Layer 4 of a small transformer language model trained on English Wikipedia (13 layers, counted from 0, width 128). Numbers have three digits each and are written without spaces.
In attention head 1, each number of a token's query or key is one row of weights dot the token's vector x. A token spreads its attention over itself and the tokens before it by the softmax of 0.177 times query dot key.
The model reads these tokens: "=" "=" "Y" "ug" "os" "lav" "ia" " vs" " Nigeria" "=" "=" "=" "\n\n" "|" " Y" "U" "G" " Yu" "go" "sl" "avi" "a" " |" " 3" " —" " 1" " (" "final" " score" " after" " 90" " minutes"

Query weights of the head. A number n stands for (n - 500) times 0.00096.
q0: 397615664570492516548418585488262657391657604381769433461596866354603584637575626602374381335723571614414676432543468323626640441322558429656546371492541601372612687630612428615129580508375669500544273508572419456557475422484702466405508496483584504500205419601296500668415580749951508269454260467445636226305466419535471370452275562528420535352354468334431467870563500527511384477411
q1: 419430383228488431482525674439500504372584392592314351421485425476615645380484690427633287452742472875694537500441564556591659821453694293411504492434525516403507461621206564385591755752560570435555504520548458668569283611465563273602263398565365315535628708569573328472196456569622806672442566558449500357439496584385425339609624096488536492631879318524557353472315584386481458446460
q2: 390289359370644601439605561466615570695300575409447322818598625496354372546736582612694547449608554275419576470473377528581220330539467261421489460687435336554430527504790694533385426240543384299367439430484374500512423522674603555359258478428533437523500525493609378263384188789569566727447406681350443389536496517504554545689433687473433829565651743574583613531496478732493250489492
q3: 414465388600416593358364330471250496563394557538771451714718421550782518504750518512228628504622601530434714468507385489347489407519433459637424481649563541652561300349769477359583424288615355457594398560349496591473563624579484414626488500702440592384681637531449130664516454349488704444555567329448445463635612393533643420587473610496443589508342311451471741489084542663391394485366
q4: 463667447453430346483638395559448439765419465483596447492564450332559651525413691531411572496354200566608752540417706593370309447435528568390555612460552545388305466367440612250416742743570712764539464595473660454430674733644480351461713514592667477349429484580268411454545365300513310199444608456541515316437760663563448607458519540439354507792500715603563508352297347518555314358446
q5: 513452645459520526588564593649395586313516441074340669574717475424487681509599440466558670551663645961717453484685424377691598710401417668620400432426322410427425500570500496644592685439664697633627513669446567315279513289558363329365548404781491555553476504564256563660531370684060341664350413461460240240445420533589518665660302626591487268552504266550291354467496421416576148484538
q6: 635585413604481524504211531614591574515349712335801745352427543660638379601535703693533593536399306500351307332419572297543285465753406465350504587435410309511677700475582548281656690357639713613377626287437508587464310551647537267421496626470421576504389538400395599524512721191603426496435341652734363672520507483182673409578413488527453435496643616535345464368613504466305344489532
q7: 323531651519450496490566378533759688297366335438428376316556509430491492379346467429427410644508586719509398516513531579722513696517712589569753601657397432826349187750500762556636682716404338656663509321690801426438670419282272117484482484392573180364525694414220391600293452535543445377919594550486601334367512488458245438443500491154474597625456363724475416513637486413653387378658
q8: 760513477486412664481407874654364530504533361237630530329532491531540284593236620637548401627336200296458385508359355496250496359440603594459682526617154314601553513418509544564414564379487334318281621628647542543522455472547318565707618401514601723398584491355655448400353583049505801547559460545702651788716516435408436384334661733829681378407619601487721283320327452702682546605430
q9: 644683645803530472678581469492673763477500398722496426360529375640715413601345492500511543647403337369330621489802719472684527419434598473412380583500447400423681412249402500602603624325318600774453524531724500433092342540585380420258295558436429520488435747504307551457458393138431446566724634747525492526648328271375583406379567500562300458621333428461386428496562587463440504492603
q10: 724304457656597424533433608547504570413543418463331302643390589462546432731496440413431371766525496487138405592701692421613271336482446504673472391519165598384692435438419406531620582577436347443510589423559512515360508462529555456531721374641516632456732215551443235459445732705529473460518558788409370715443443355607570668573698662346430540435379659559443454305535471578472680363545
q11: 718504224286325600458564406557456546438606513649579600604621673509605504369213419910551471670809425364559258672458564436422389392421469645402702232535351270389579335429535543476787575496717471703399640616698748648513474331458380359632588411578348270388471446458284623661446373478204607459361706381634529592625295373309522378472543421488711447374363526622488388575516678178649794533645
q12: 456684652516318626606377478589399394644489697529408456394442663526519382512489695348548500676599456555456428363577263384678489489324581478504578260481604489514336558547372597517384847715739500462469565661504449351560381472277395412643663561440590526464493698651508448455555269405512359693478669694130511411583581530511259472524294754551441583553481492684532158452280590511426529522309
q13: 606629491410421593500477458566428373538500268490678432508432646317793554708555578557400372418410177327602478598432478444425626508440152669682615578411357433739597336495585526512976319736643399491520482394337528586448194809619283310512522630631186700508676688562777591232432349386604532365359638442491571453312594462334617343542868567394766596496417517615409452351699362520361280358552
q14: 150591564726446223551300441365554633292639379454760495482405523325418536560436344329630708439686689660823638606491378641485445706588689454327802213486176604564601514573214631552267300399744706715269587372477430458755438396661838325586588556414697481582468292310304336528510519781505162217608471519465450490562589623285764732719402423546384473734519623583585600302478139367460275495514
q15: 425731652568381538454537673341166419206500545605414496422535364437513619500610338559631283538484435547455458676549596567203193419418470573500686462697423444520450169335797588746824431710421187466504723398463491517525491492471396375568578492572566529838524394369648396571697695403437509626632821651763375441479516657572305607246550474374203371275554458434496631333454532437543480464650
q16: 535456574479862804707651318586338454523505580708495565630692392281355644601491487241500277325442602559388462740283567519613381421179641551744581562748739418688601436510818637605696199646415458254478578444772851674352694461551559535418598448469768552398559320291404429632410325327443228288545388372545705741668522371428426459042353617231481285625562576211541336583295547594321663285367
q17: 464515306203464257504424511489581696547486474512466500686490294508485528559406733368466441329409442364360731615540414362572287406259446359527567411378416504450254720558508563466724411401403551629578699766507468481553534534515659440452458649472551451304558500453421604812559634832622481500222492527418500411647458529689519454791604178569533367542511526346475579635599525560634575626343
q18: 582559525505289666621232583830286317384628248463421538730368211201623386321308373763451524538365472407510485495706471346686444668453737523450591831510520370389371528605653754712431675461500673471622618786713343538486657398575435218321689465588414380668931647565334681314500409383281620439596702848485555370607581311564350687422371515397230769246592138675555276561429447405332564246500
q19: 708464699211351257552665504790464597533645547609798441496464517299806091491538381535384517522704534569658601569483548448617450656287411631432594366714335450634468261396460773556549491478496382500496798352684738621509633480398622384583531366607132361306513381492368176578577630522326514471583331320687634336386598348367374203453522580517624575363761339500550755568508338459414496249630
q20: 379357382371338447362438294621301577370155595720455432705548707553790371505645463602629564526562649371622664385593491522712686351633222619152335391375491378247455665428590539428265464818561475420341128564362449283447518254662659309528568333448441819428698620582602357396276665633486655479446522437523311670738595626629523600557596670470642660371522425534641797389592457521319416635400
q21: 668395567565333409397598397557305546418463487715675400504614660521374528527359431427704483283592454612770340636193585602698302537571439500419593696434298447632421244651557351822438513500364405617589264775791495674590687602779260518523394368445406368546475442638487496525384538250440295293712776407697656468457496788590496528209738631346504434283479200320459582487567575436589455352423
q22: 698425249369542641297620630639364472570615579692601618568490345522627382345550621341248586533414489562457541421504624172634447450511346500416535638377466605606442387689635500399564568552595351400291481536439257399551708702646565274483526603375435507653373558579407388500240413659536481454448455704615605484618558372434447535571635376518439387686408412647563345589557348748218476511653
q23: 691886793570662229324732314592247365469469199485509428441559591463481789295370195449754306546647613490678411668469505712435180657450377504626674344505363411536491375495633574695790591557440357533508859518714840340458801589621414456471519559391375191410704515698276372573534395435225582420390387338722429475546600492566620443206532557370164549467625458405653612545335424578517518292394
q24: 610390670266434483223694517742580588488721368556394441601405581349619345390299374199441382504496483808422256657324685711583483609226420287608370599412421293703584172656637483516602451588393546548535690534755477483591588440597357298668166645320550801395765459577251530710662376404304267487529500500495512477439431515475478308183667685483521550539582595766541701361579604455589496492642
q25: 424565707599617242257335599572726550496360457682455616535475504476447575711612485713540500567504508586577480742639122421530408295500500793371785377244435584427607757673529793515672438289603546331644472454469429429265460504240413669597627435496604421450596383539428468563408350432569541608390358570454351603204519469489558338474413337299210416468711564516368705430555504530496705447496
q26: 504671657728488322413585287369543317528532653802324606243358632525423540504333472377327365533504451400701462755463203642581484850258367638592611379556564218577442480374534354408586413714371451589542564455731553189538636392529248638466556231469553408650802535642271496683531276677582396484688474461816432392517500442675465504459388620594380395424529437504659661529404344579658616355609
q27: 425438358500361720643348582101625421519149630715448534628357734627505711457422786638421495540462466351057771259490490470560558372599557608437347520578438422281416612432458721384464463485636495336615355500216037520297258579347511215610641473381188818485364452577786660390341650337560553559770665583749689772485186460644453668576520464343818617449439718877572352441333870624138563747505
q28: 416563550467316683213601428638432594344454417433226388277444318646675341523227529611411509631727264595533451718645373443538614739595473543486525513522284377479463403227382242270400482509395624393516725359656574496434428528603125580704650301335771557564644940512509565500592081615329518406781716541491470424690467565546596575381504694354656280433795513487625460590734586384421475470610
q29: 680527355453397496628696333421514314533392543643433088500456324736637620357754586258428526743728606613728311671310282352846546635257723589377406552749776500672314538545325422616433446349604492764342420441388284659469783584513609394555424496421459461589433642625456651241523595298585382365517478271546650420360471504546726479679379406462586621292613448398558711377285581328529442621305
q30: 467350504407526842551603441603588364493618312369512489360702561352721570352538405559457303535351685241367645605579678465342612387580389519354518527512262288321593814492404612432344363310589587594489266428576377554414334371334597661581496384591399570511384569490512569627918585590718419545408651476468645354480635629485536243437357484625427291402764535538474586519475597693518489571311
q31: 543353420715265628461393655337682552344560353480546851667484442518445496715605661700343487249277535352303309525548635572384465203487329452279415410523588634422571717807542536343542341403285583805357463426332448375432312587312523682524723284486453653583500325347555500634556504477500421417612357830533867902274386335650425355544688509474363660719378383602359614329521225538547809586644

Key weights of the head. A number n stands for (n - 500) times 0.001.
k0: 534383604523463344262497466340489396538476274508533437367533655407394616386677362525503609471430647435355804621309593575723476528339673483481416450559771386438507514467371329605279738317525632504341427378606455465453518704514340702532371721373683336469479387535576287401429543637465567531380507559609634411460645466657493517388486504531560517594658299310378558559457520631672712675589
k1: 443398455469493554722566589381459351353463387656296521524601591482271507334445493525671507582436180593428605493521746543458297715371588490463567511533493579304444510640302678480349300456564649392458358562504447433564442398476526432617537646424642493573414481538493518642481543507639626555548770386463657427460406606317733270427535482642827225612368529549449518726510664342396415630429
k2: 529486430423321510240562448574326565442337550456596477474552384250517529546575446554481549386547661515345354513529635450666471627661455644458703450607290348523681529521580477676420406280523350343463428444467440390591565667539535486674566540385359621507471627572721614503613527656657353520580545361761784475625722512551374433376383431415417426333497429467452476385460331481275612565527
k3: 601372339292391448524705775647439761539630496468500443554510645397312640383471434448571374192559701333398507621571772353405550586482534504592472511609526408603411401481648471331640393628456718634707530557402636464341470453568554398473428567378242441725316593375336537445477496489580439496328538333392733452522407458570309423432482481572413670380717327529213675525564512510514655663518
k4: 540550434684554386467440511432516438594735393463515449493442651598683493250478263633428423276489350755652341374322485347512467569316508686531496444454600276709382417570569478659678286792373591652456535584674654418556580341613422424572519612424429410372439520641500563638449615379598629337471485388457450395708511408239500582622459569785603565176447560353550599555624680422429303745526
k5: 609683440558576477525473368318437608650558643521203418317434530481582717613322406392672455492271548465533651446496706557701309648881496522588644679578551412312348599385433458528602615641504355268420516478511407262462718500333556378458579514541568347604511408521794295538452731450525683359646473610332383327389407437376231475294572363392530430566641646571638388619542412604705496540439
k6: 475568443509534512286625330612472500632257383410238347504338632638672347546328344452355542578496465496500508360592276700492728515446419569681259386617290492295653655305480363319776614580441412380361657787655392387488636467466259333629601493365504673611727471630635375594512387687504557652354742293611379364504604466710435399687653484565566375616492583670440524508569547507604560364355
k7: 492561401530462248603493561519455442880590520729411585539359640690528459596619463736420554587659380608568424581512646535679313370496626676442284583536549485294592325713317280682512602597649569548478338542325446379556335318477410651450427654669727512546287550620496645398388575396470327580602508696537284457488314414101578410342504407569418508492065591519425424681496664519455496500334
k8: 166367460563456430257473408284532388570569659378563433590546402535731449305623616496496556550457507678393376403586462423285718653515543407343326282225406482456504507492532626310603631441382567492625610541492411359500395663403604324671591416508275500589688674703372618473705481504354692697350759460520658173662731624617576522326519390507553467481669719662661450474479412276583559389473
k9: 615537541610531603591449483517515261552359518745259387518361543769493428515623486716427461565402507492605394361623366522399423451496351598583298424711303639462614566500589291460313447474623553350595474422657645313420474473468361770395564507795330493504406580594658522493424356716555639398313511855432517320551503418648399476551550570567404660647366620333720368475500532425452524239525
k10: 515571568437704452484429290607500472563683795405556617457527228686648396562486569408406315587636589488356507514486547402504528429268481486424524417362664762549730791183556475600399474373453472500391440652317600442354474477447621705606481503500420685504370538608629576551527402471492568468312556590431483437515497592497364355421659522443375686459606540275607113607520460764473483353504
k11: 385351512467254626455417608464426369561307685676354613423514452444592372293431422538614640280595687449432413177471515777496558387331538576704280608477550529406340587516446485552426582419377591591657504617500405322718806476321441392541504367428480436496655611490496500329335586557480715482733681651630486245545369444586442607549739450401541551618301752515532360701576660390475393569515
k12: 246479425585604458407518372409599367648494416645510367707487628658420568362600416500456507663622330461599548478440456510809404543453528490561626510367573408365462605592588605334384369451575762476491427394487288382562472424463621594354645469551336514324714540457611503307446737469740393622568566267411520537528265327467341688581456472487638520517350548306562507640550619523413370536636
k13: 454423369268368712349395379477430746633523578431520192677547473571593440333542478628340388531544377612487364530324737532619637546446622312500429500698261409432445424357602374402537484520472588428651807700547679844591669613411373382550639446445583433638599820684396531676314331257367463462376674496483451398786485597429365361444520447658519470408631591415774636458344517533556360432252
k14: 568608394999532315643508757532364640594544659375444587276352358589725234568525308449621496576432645399368367631442606589532615475438496591331440496682391280725587508557413229551680315596323257186396656314454558462398396433459566554620487461523824394310345321565698386492536513256624535854520626456593170532432504596536399355541546513674492512323436568400496642347671500560424370443864
k15: 302407480371547523758419548522555774441544466467441511574242297416539395233344306508556586508747653435451346600793473473512309541597547578480496606488559705544539577579371470595539646356428633438490559674353721485504531458359306326355508573537484302507540701626315701405751439323471635456533231453324672627431679483507381294442568613470372724508450584549471326619336700590590664269626
k16: 534415541717489439352507599527578620600417520574716535617485578472403549454477534520515367476746640649376436403643703476714423245500717345362538675374476504561522124578496750507541690386437701500670325357610479571520496452523367856605266522410692460492477559232286342627250496472228434407428141307513576590480560601428405742323801492644327454512528400410625452461577374399538709335524
k17: 654311510543469567431638684654651629449472441565575474432649392420729469472323481704439613259593536354571671252410454493482465664413598436438600352575619366548580529370721671485558445436325323483590260471856594477510473436506651327461602326397611355535506260630430622549573487540486435513427351473604592529527388457465562396446605442390464494423543596403475547671527536385431478490487
k18: 274349726344555471585409476602564703539570626621324480536553512685567414644357512492311600525350364621377504358416496320535587679376546468461616365424517480271386381585382692481161781550708544612634634476629253496306341288348590395615538589562191406337607647408745528488491736666491863568426605746414673562463404178359287325522545571592387389496537685601496363524508769303527629425586
k19: 360562500620320254516573589520544437648463733566588503455529570439464334473375490489559444368688699747385348443486593439588576632528566188571409582478687476383427307615338482687695600599749562330626518444518617482629355526340344561542559400343657407719490767711471479255197344540384585625452591633564517488453487525446530635253504387392394524340307504525439511416552574409497480435582
k20: 385640427428472622550742317575642387308528771377764561520523324342559374267371457160225488562652577519602731597282803384630400431703594484804524599496521352256361528616410525240573530543579431567504526609496421418300661645597452416745496361260483517637456443507458533389522512538559802363694440526670520545500434511642435319720293632205647520407654367684504584293511300351484508352633
k21: 770359515453269460460359469438613270451635439651556663560237550566600676619514229309350461345490525533605419446532547435477598525518649687580452609504619455388574367835388446633541549660825461452543504405332741604675289537366394539576350372547587308440430473568305439576565435485311432416524556684713416559624579579497308528453598433588657490507464311382369324457607607500551382381457
k22: 566320363372470447436628437296865560390457428413595318615589534465620592665547435716551422589623284382308441354433718190574630826476582477471432462468581593397526517289496435671482514599531470584657475500500544692438511478608389430632514287474413648480680595568469431449359603716287425557474525486612454273364454352484418523672414539527500527482483538507536469605636572328422418626476
k23: 377524420659474336504272496566540590389672656479516744492458261403602485488444507648419259297543711753648531529665542681512567463474745732327511730382500507481618619608421665528552592610692489465685591493565683290469512308279340545549675423450440381725574638434258435645440401286483248489423236627407363658527428544540296496237404642470549567222531280432639461489507567446576677507477
k24: 438403511440249541364691504660436571739556460544511418657527305599481382628429507700520504394448407608645389346788500522504330592733673521550393602534613641553544482724387639510379299676562304504503567489359689591529314551493443613317405510288546449550415446484500500598266544489536687571552380632373324524441517382500527635437595433386648620541485794410556315568426280245183517655401
k25: 421340655711763553329510643575407420690461434508557638409370640620439348528609760394517438608479416449799372451504586742620439388566710482668842374542320600425625576353535556517261693321700438470446588529507233171466428455387356429585446608540633414511525622417307559448664493515524314616422599515488432440335440608429515511528619542366460486534463425529578349424544435700546436149411
k26: 372583312716631425322591551547357397592604675465377621462422573386554456609665477496497580511563618568693672430713620489637483431524682510430503556652551582596313476691369504484314537634620417568494525738497668353589363249510408557426606497428307376538367418443339437370570342439373316445503460595429266565660553491665603574339271703297465722302401454264662590548419558500410470435648
k27: 134396442380435811574568341488526417279374597500870517733426500393613544392521677517206717593384479012304496592517487508331475467362461471415532373483264611287342443416535424336583544395517719905372417546437370631521487535753429495519496678605219666471537509550741618546611682736509766446610465557478651326470412745423544448657648347251550225448474462441330599604633416668540589484449
k28: 577484472554551481579683383813587429540475647600230623590339443393512446305600554713419519298353388739615539410611596332574659437440630407368511458516524415286401397492311626423275635735633359453629523727293415413535473588291810520371488507512420431396415379469415379481392439481479560385434680302528537347773630480657536533732431445362541666663634600545726655735356726403496368437374
k29: 472496371524218584578596410628364522561482441512584635584414456402347706599540415455552515612560185534704379609296725339569486646518438485449397694347458514587298475527415481486624364600578427386520554544570785563647542365529457496231593486275622317671424595453614560548241429496378387373707700508594565520515532582539255596537381416617504345538346233581343606602768471384754464460743
k30: 371640341284464438242655526634322570452667391350469344597552293427586717435607514546539511466518359686582627586485435782373577526418582456420738420535434562588312592247378614605543698477299585295465531158748504576446496475567421480237512649492305477593478404432485398553732390554240837411507734512700566434654604577507468543550652340288293647461607573590420465463531462450593373383447
k31: 414520681441743488445541552581448534403467462479662390349716409543275349685455299606464670589500530408305449591481446508254444462489381395832401419500345392478640526368719496568524737373250368633489615741450435324341587368768230500500336514508205411511656545642332596558642500590462621534404730628622426558527467588622725419588700571628347396763504562321441441481532606529336356210562

The vector x that enters this layer's attention at each token. A number n stands for (n - 500) times 0.0076.
0 "=": 745475460760611682264612474545509678208606477110629183487701532428269296434560666451393623520379494342286492596482291543323600581658376402489526196540246393720614740288695376321659677404282521563219527562775547727369507651801554462664432450506240730502385436437499618434753357347412491615546559495481531479643623649515466483664427466268538591485563397602303549301541499731439570574516
1 "=": 713627530613724561289598566409450513267617570177628356567575456480362549388599840560454587560425567267297607550359209396357618570637321386459434220573237327646541754334854311342598657458195509494313609540857519741478508716836549343535440347470332723419562446476456680485714310505410547429458556485543508471588534625581494383693361427364593669517390290518413503275561309771463454534625
2 "Y": 590597487650676592237503591472578497381577590262584261465501518324331562409654796472332677517564633261226554529456313419267549544519379366258612340618163508716480720266919265442707440539152408572449492578839485690521512683765619403542255575560327699440423487581586569472664510409334498365430760446591431392572380638618506392762400466441499547487531277627668590368556288688394547474472
3 "ug": 673667480624570696307534517391640561299635546205676326571517509437349543404637747492265561488659501246432637587473308472176563379550355485407584311572354459703578683331708401388578527529060302496452571493763462708545685692890647415588262529509262752370601412546549627446633541448303399405401684460642608339527426677623429286775327373423400607525547259603565560334349320688382559561551
4 "os": 648604457576548662363540427414628573279587518311764441535442542384299545416632775496286660493436538267379545678519419342268525436642288349380565207511255374771510700306794417371698578436062444574354705544689442695559633700765507452512190477500322684458571344607615746541775477458394581424444714393576469332602337737654398497566344434412419716426488274588526486353488355695396612525553
5 "lav": 458498466715659607306592468395595493287657538321675456566413543361341512323643654571269594483551519272368574577511272404290604537600393378449547290616234385744508588234796403305670440629090556590255598503725416766475502695765670474505379513494191678435646394611551726498697505314393412487387696457627548279655319661686488471716518375475375626468623320611473479238416282771543614535565
6 "ia": 609568475662537590366602557470531444264628453258592549576549506406365538386685716490291604479487485266338500599475391333289604519613369357400617180568268447636485736288852372366644507502109485625251644578705467764506543775846535404521265431429321598524641363582566707577811517365353574485410739466521367343643363667657525440634321355401377684441549319541462531259500326731416673519653
7 " vs": 591595548674644549381486535457412530290599573179710343456413304244345555276561793594361603582443548295276656587613305361307663471628423436339604307545122470831545649360768349532693526524260504614263575551845473815485550679741380404569294294498386665508515367559380698466789476496438547477367658471493421370592355559665549546816404450446440527463456388571471663330458280732523548492518
8 " Nigeria": 522453389712656721307514591582506464323631595195572498356422508339385515503660635674402688484582530288311572645463218343313605610530387354421647320524164485692400584349791272436651531601156408607433576435766609666388517708798514450490324458396362604402557499689504676690815575441450352446411734442648474402490379599513493401676363369426373582489649247623514506190408258805450597595711
9 "=": 647589498685622600279599561432435466295696629059632457530601396432325606413640805597466562530473532285303536586423261367336661535636403458437427191534257286614539723351812347413624527508240505565325648484842542715450507706811492466578365285441372643476575401462399731599770289517414572451441518497545499380607452662587463383716331348399546608511427321517396589246534303796512506463721
10 "=": 682608516677633569264602570442448473288696631090645429539584401441339599394616803590473580531493561286309546558413249369344634532642341443438434215558238279649525730355861315417626577505210507509340635499833544715470506709828532420560372300443364680468557412468403702551748274498412548432424526501552517402580500656589481387718340361386557630513422333529410562245529290779500490490692
11 "=": 699626537674634543253607581448457475288690638118651408547566408448347597383599798578478599526506588288317549542407247377347608525644304433441441232575225266683509734357888301418626610504193514472356622513816543706481506717835558381545376317439354699463546417476410678523730267495407524416415531510559527414559533655590500393719348374371563636505431341541431545251523280763486475520664
12 "\n\n": 504576514685567636226640559563423554317594576131748330524487483420392608369600783612542480530486531404305498589506415411220552513494286484393488276607186403606462917286905287478669621581215546478458552594784493736371578631773498373495384438498288809389473347508457758458624234495309488448445577447540539490577422641630514402644350438351545605406511346583494605214459435812418496599591
13 "|": 674660637686694627273661505447522645309690551219681276598546515364372562407609744620445517516462574308314499508495281319330523451412390543375422272605117408679463564306888364508626585498229402517412685463766465816401526797645557392517410414427177693552557374552510709559741289507333552472514702348575510524580396605503431343630411501410577585425479229520544706296498394801392487525429
14 " Y": 550583448643702603231495457484496656363678552193617406418509416340371603363635715420389612572537611330167572633583211357262646574509351382284677455539133551688444640240844356513741459609256405494531534597761521827522481663785574492483363572463258649404411456642482632427608510416316566376499651364639433333507410648568482300722446338482574661512630276634695587299447325692381500484554
15 "U": 523545378656636584287551486485572538369710478104606411407526473375346541447675773565391575490455627253310620540433290339344600595581516413446550261605224534786453637280776392541696464487277499485408608496777614712409554755718539386637289391401289852437520512641606538582719424503356477357443741230642408343631298722575572340638395409337407608480629360681545531219384348671368598544545
16 "G": 568638400765655687208557565396544570411698586108605379473538369251357551317728691572372513494524541187333555562390334415317599517657451436397507308616357455805475612261772333390556486558266459563444591482832587790488547648690560455644372487479287781412519468587567584587607390483274469425424695271695499344567288715665509409709381329434466571511592365689606528209466313740449536381490
17 " Yu": 592515365669597709309723495449512501390684611123632531389445423386387585335681722373353633613628605365303649703488349384147698568592487555326564384609194419673430622267821364531727407553234446456420543524670493771526460729916613451573350463382250662442482485584460666594652500472276494411451730415502401261543439643546454406604355402359350553462546265501656577256374407706465536556651
18 "go": 478582501678643618239532317462618518312736569179586474522475334350555567387810727539401516521568624251318513577332398393303676532551434377550677334546282450741366726185681334435676431658094468550425612426671510753590481603787587437537259470444313660404489487647510688588692366399395540514465704318590456326555338715615471449608320371405539626411531324718444522218400317759536617506662
19 "sl": 575625511721654671303624440421543478388675647242690434520415423216523626333630685606350526422521518383365545731455358507259654533675490377381599286534365309746471609109677357369595446581184410559440669462638532811605647620762501406653216547591302752373560321638410545442693425321329483604428744338517575388598335622645472392742328348461336559328556370619421536297618265736492548532594
20 "avi": 482577467620559653193579444307516476300812609193623511549451447396358526398648685538316559504432622283413623611428469389185591583568539416371598281646237337645518612270738356442693378666134434547369646600633533743518450677764542332589302419312266619378699514590534777576814594375446457447393759352636473269622433570669409527615307468456434568521681368431526547258510331712476569474698
21 "a": 528600428714561598316599440498597526252693541225637523506539371396483563394656736543368546387515507301295412621481397392301581597620479317386606253522292336633472707182740387419642376554109490620304680487791579745536560787792503409517250416502357627587592405508514742625826506347340526522390789325572352347569410620666470373672343365407445669462499367577459593278431349744466607469637
22 " |": 637580553651600604250626550442474616288711610148611360575571383401401560365662745627498517534454600352324453605616352378321646522478423482349486243611229341690487629253879328494676481532254437652354690466738478751387422764672482462539328348408331649700615278433506843545745365469363618459387679365535477412564381569499426344728332436350453617387513367578470681242465405793451527528546
23 " 3": 669573448627660541331500365479433651223672620060553418535463327368428597367690760533565558413524564395261484566546366403326607498545399482419606297582066351753497656301804338522653507526189459705444699471744626826397573612737438456583360418477334663571543245553546691479773385564279495590421636381631595403604329587550482309665296441369484522412555351641622614387440310712362520522574
24 " —": 644487471569585566243559509414444705331618581202697444469489434341420617451589721583435600605420640397330592688620436354248703580553484422425570264581157427701494807295975408608589507470153343561400694432708565696532481573874459462613427310461246714560488267523526732527719344440242500458448622267571457446586424572563417396633343367398520551405549361584573481312231419715452500557634
25 " 1": 633578454651670521263446412557446635227691557097586424519454451350433590384667677580534617543477569447254541595518345398343620534539457481450560283566085381689558614221873310531623508464193378622521711455764585869479594639710401424620437378510312694573463269549513636466762350546246448554412584376582564394632332679568463316622298453412571551317591419649604545345520239776379511487577
26 " (": 550523535648538621195505562513417834258680662223614408522495409421387601397592816450534560591560569387326574571591324364317614556491479421355506288638153404720570699214858349532726450339222419423468641538837598746393585614792475365544350359450338691424531333551468657520661344462293602578321507384598544361531402573538424400591343471381561513365616354557488690249474448882435469607576
27 "final": 646495432637611605272373556419480673339614640187664457563435419310379636523649673615562518567438562376334508518434331424229595361585325417461456328564157465785653755202771331457636634611122337585470653401727595801488642669702556483633391418518239707504626379721486632621760309497291365664361518396410605423610481563496353441577339368328518701394599375552596500391354258666375615534574
28 " score": 554466511606452557284470594358468602292670644194724406617356337286481543435706544471556578526370642425329596519483297406218641418605373479452406318536092480779655665272828382489707683466170437526495633378723600715555632694796556601587438392399275825362524353503382753526725324484232552611399502299505510349603442578643439482572401440408502728484594399616599499349381376791443550447551
29 " after": 461504552728589681139665523435380630195601500096631461501481368380477639350495676514555467479433593334264644584544330514177723523527429434375426335602049398638617596353746422640749513562202444403446706535662516742511558539764561414563534507507252811544670477666435696562714424460213384485372521322543440348587513501590476556679351461328436665463558368459573580234583351762509522504628
30 " 90": 584566601667663627260453521646448604237611478162562386516465501434498653298718588613450471484566567428305536442483324379268552592604497530398516394502079422738556680212755269651646524471175317512393752363772671734552585579789573392665432409459297652367596360527452608551779364432230415577483664312689589380626401593565490371663318437365410561391596351520705670298546255686427562509534
31 " minutes": 503556601718526569124439501442421569286518606149559448569462493346448569473636556548462620603449548412290433548509356592221727502570386423351455465522174405767650681256704345519601509498226403552553664418763637711574681607729564460574422459397229770384532379579481773665867330443218499594358634241543409464657453574571481481588404390342446668341639281567665561289390291744450605397673

Token 28 " score".
Which two tokens does it look at most, in order? 27 "final", 28 " score"

Token 12 "\n\n".
Which token does it look at most, and with what share of its attention? 5 "lav", with about 20%

Token 9 "=".
Which token does it look at most? 0 "="

Token 23 " 3".
Which two tokens does it look at most, in order? 23 " 3", 22 " |"

Token 11 "=".
Which token does it look at most? 11 "="

Token 22 " |".
Which token does it look at most? 22 " |"

Token 27 "final".
Which token does it look at most? 27 "final"

Token 13 "|".
Which token does it look at most? 12 "\n\n"

Token 8 " Nigeria".
Which token does it look at most, and with what share of its attention? 0 "=", with about 20%

Token 31 " minutes".
Which two tokens does it look at most, in order? 28 " score", 31 " minutes"

Token 21 "a".
Which token does it look at most? 12 "\n\n"

Token 29 " after".
Which token does it look at most, and with what share of its attention? 27 "final", with about 40%

Token 25 " 1".
Which token does it look at most? 24 " —"

Token 16 "G".
Which token does it look at most? 14 " Y"

Token 30 " 90".
Which token does it look at most? 28 " score"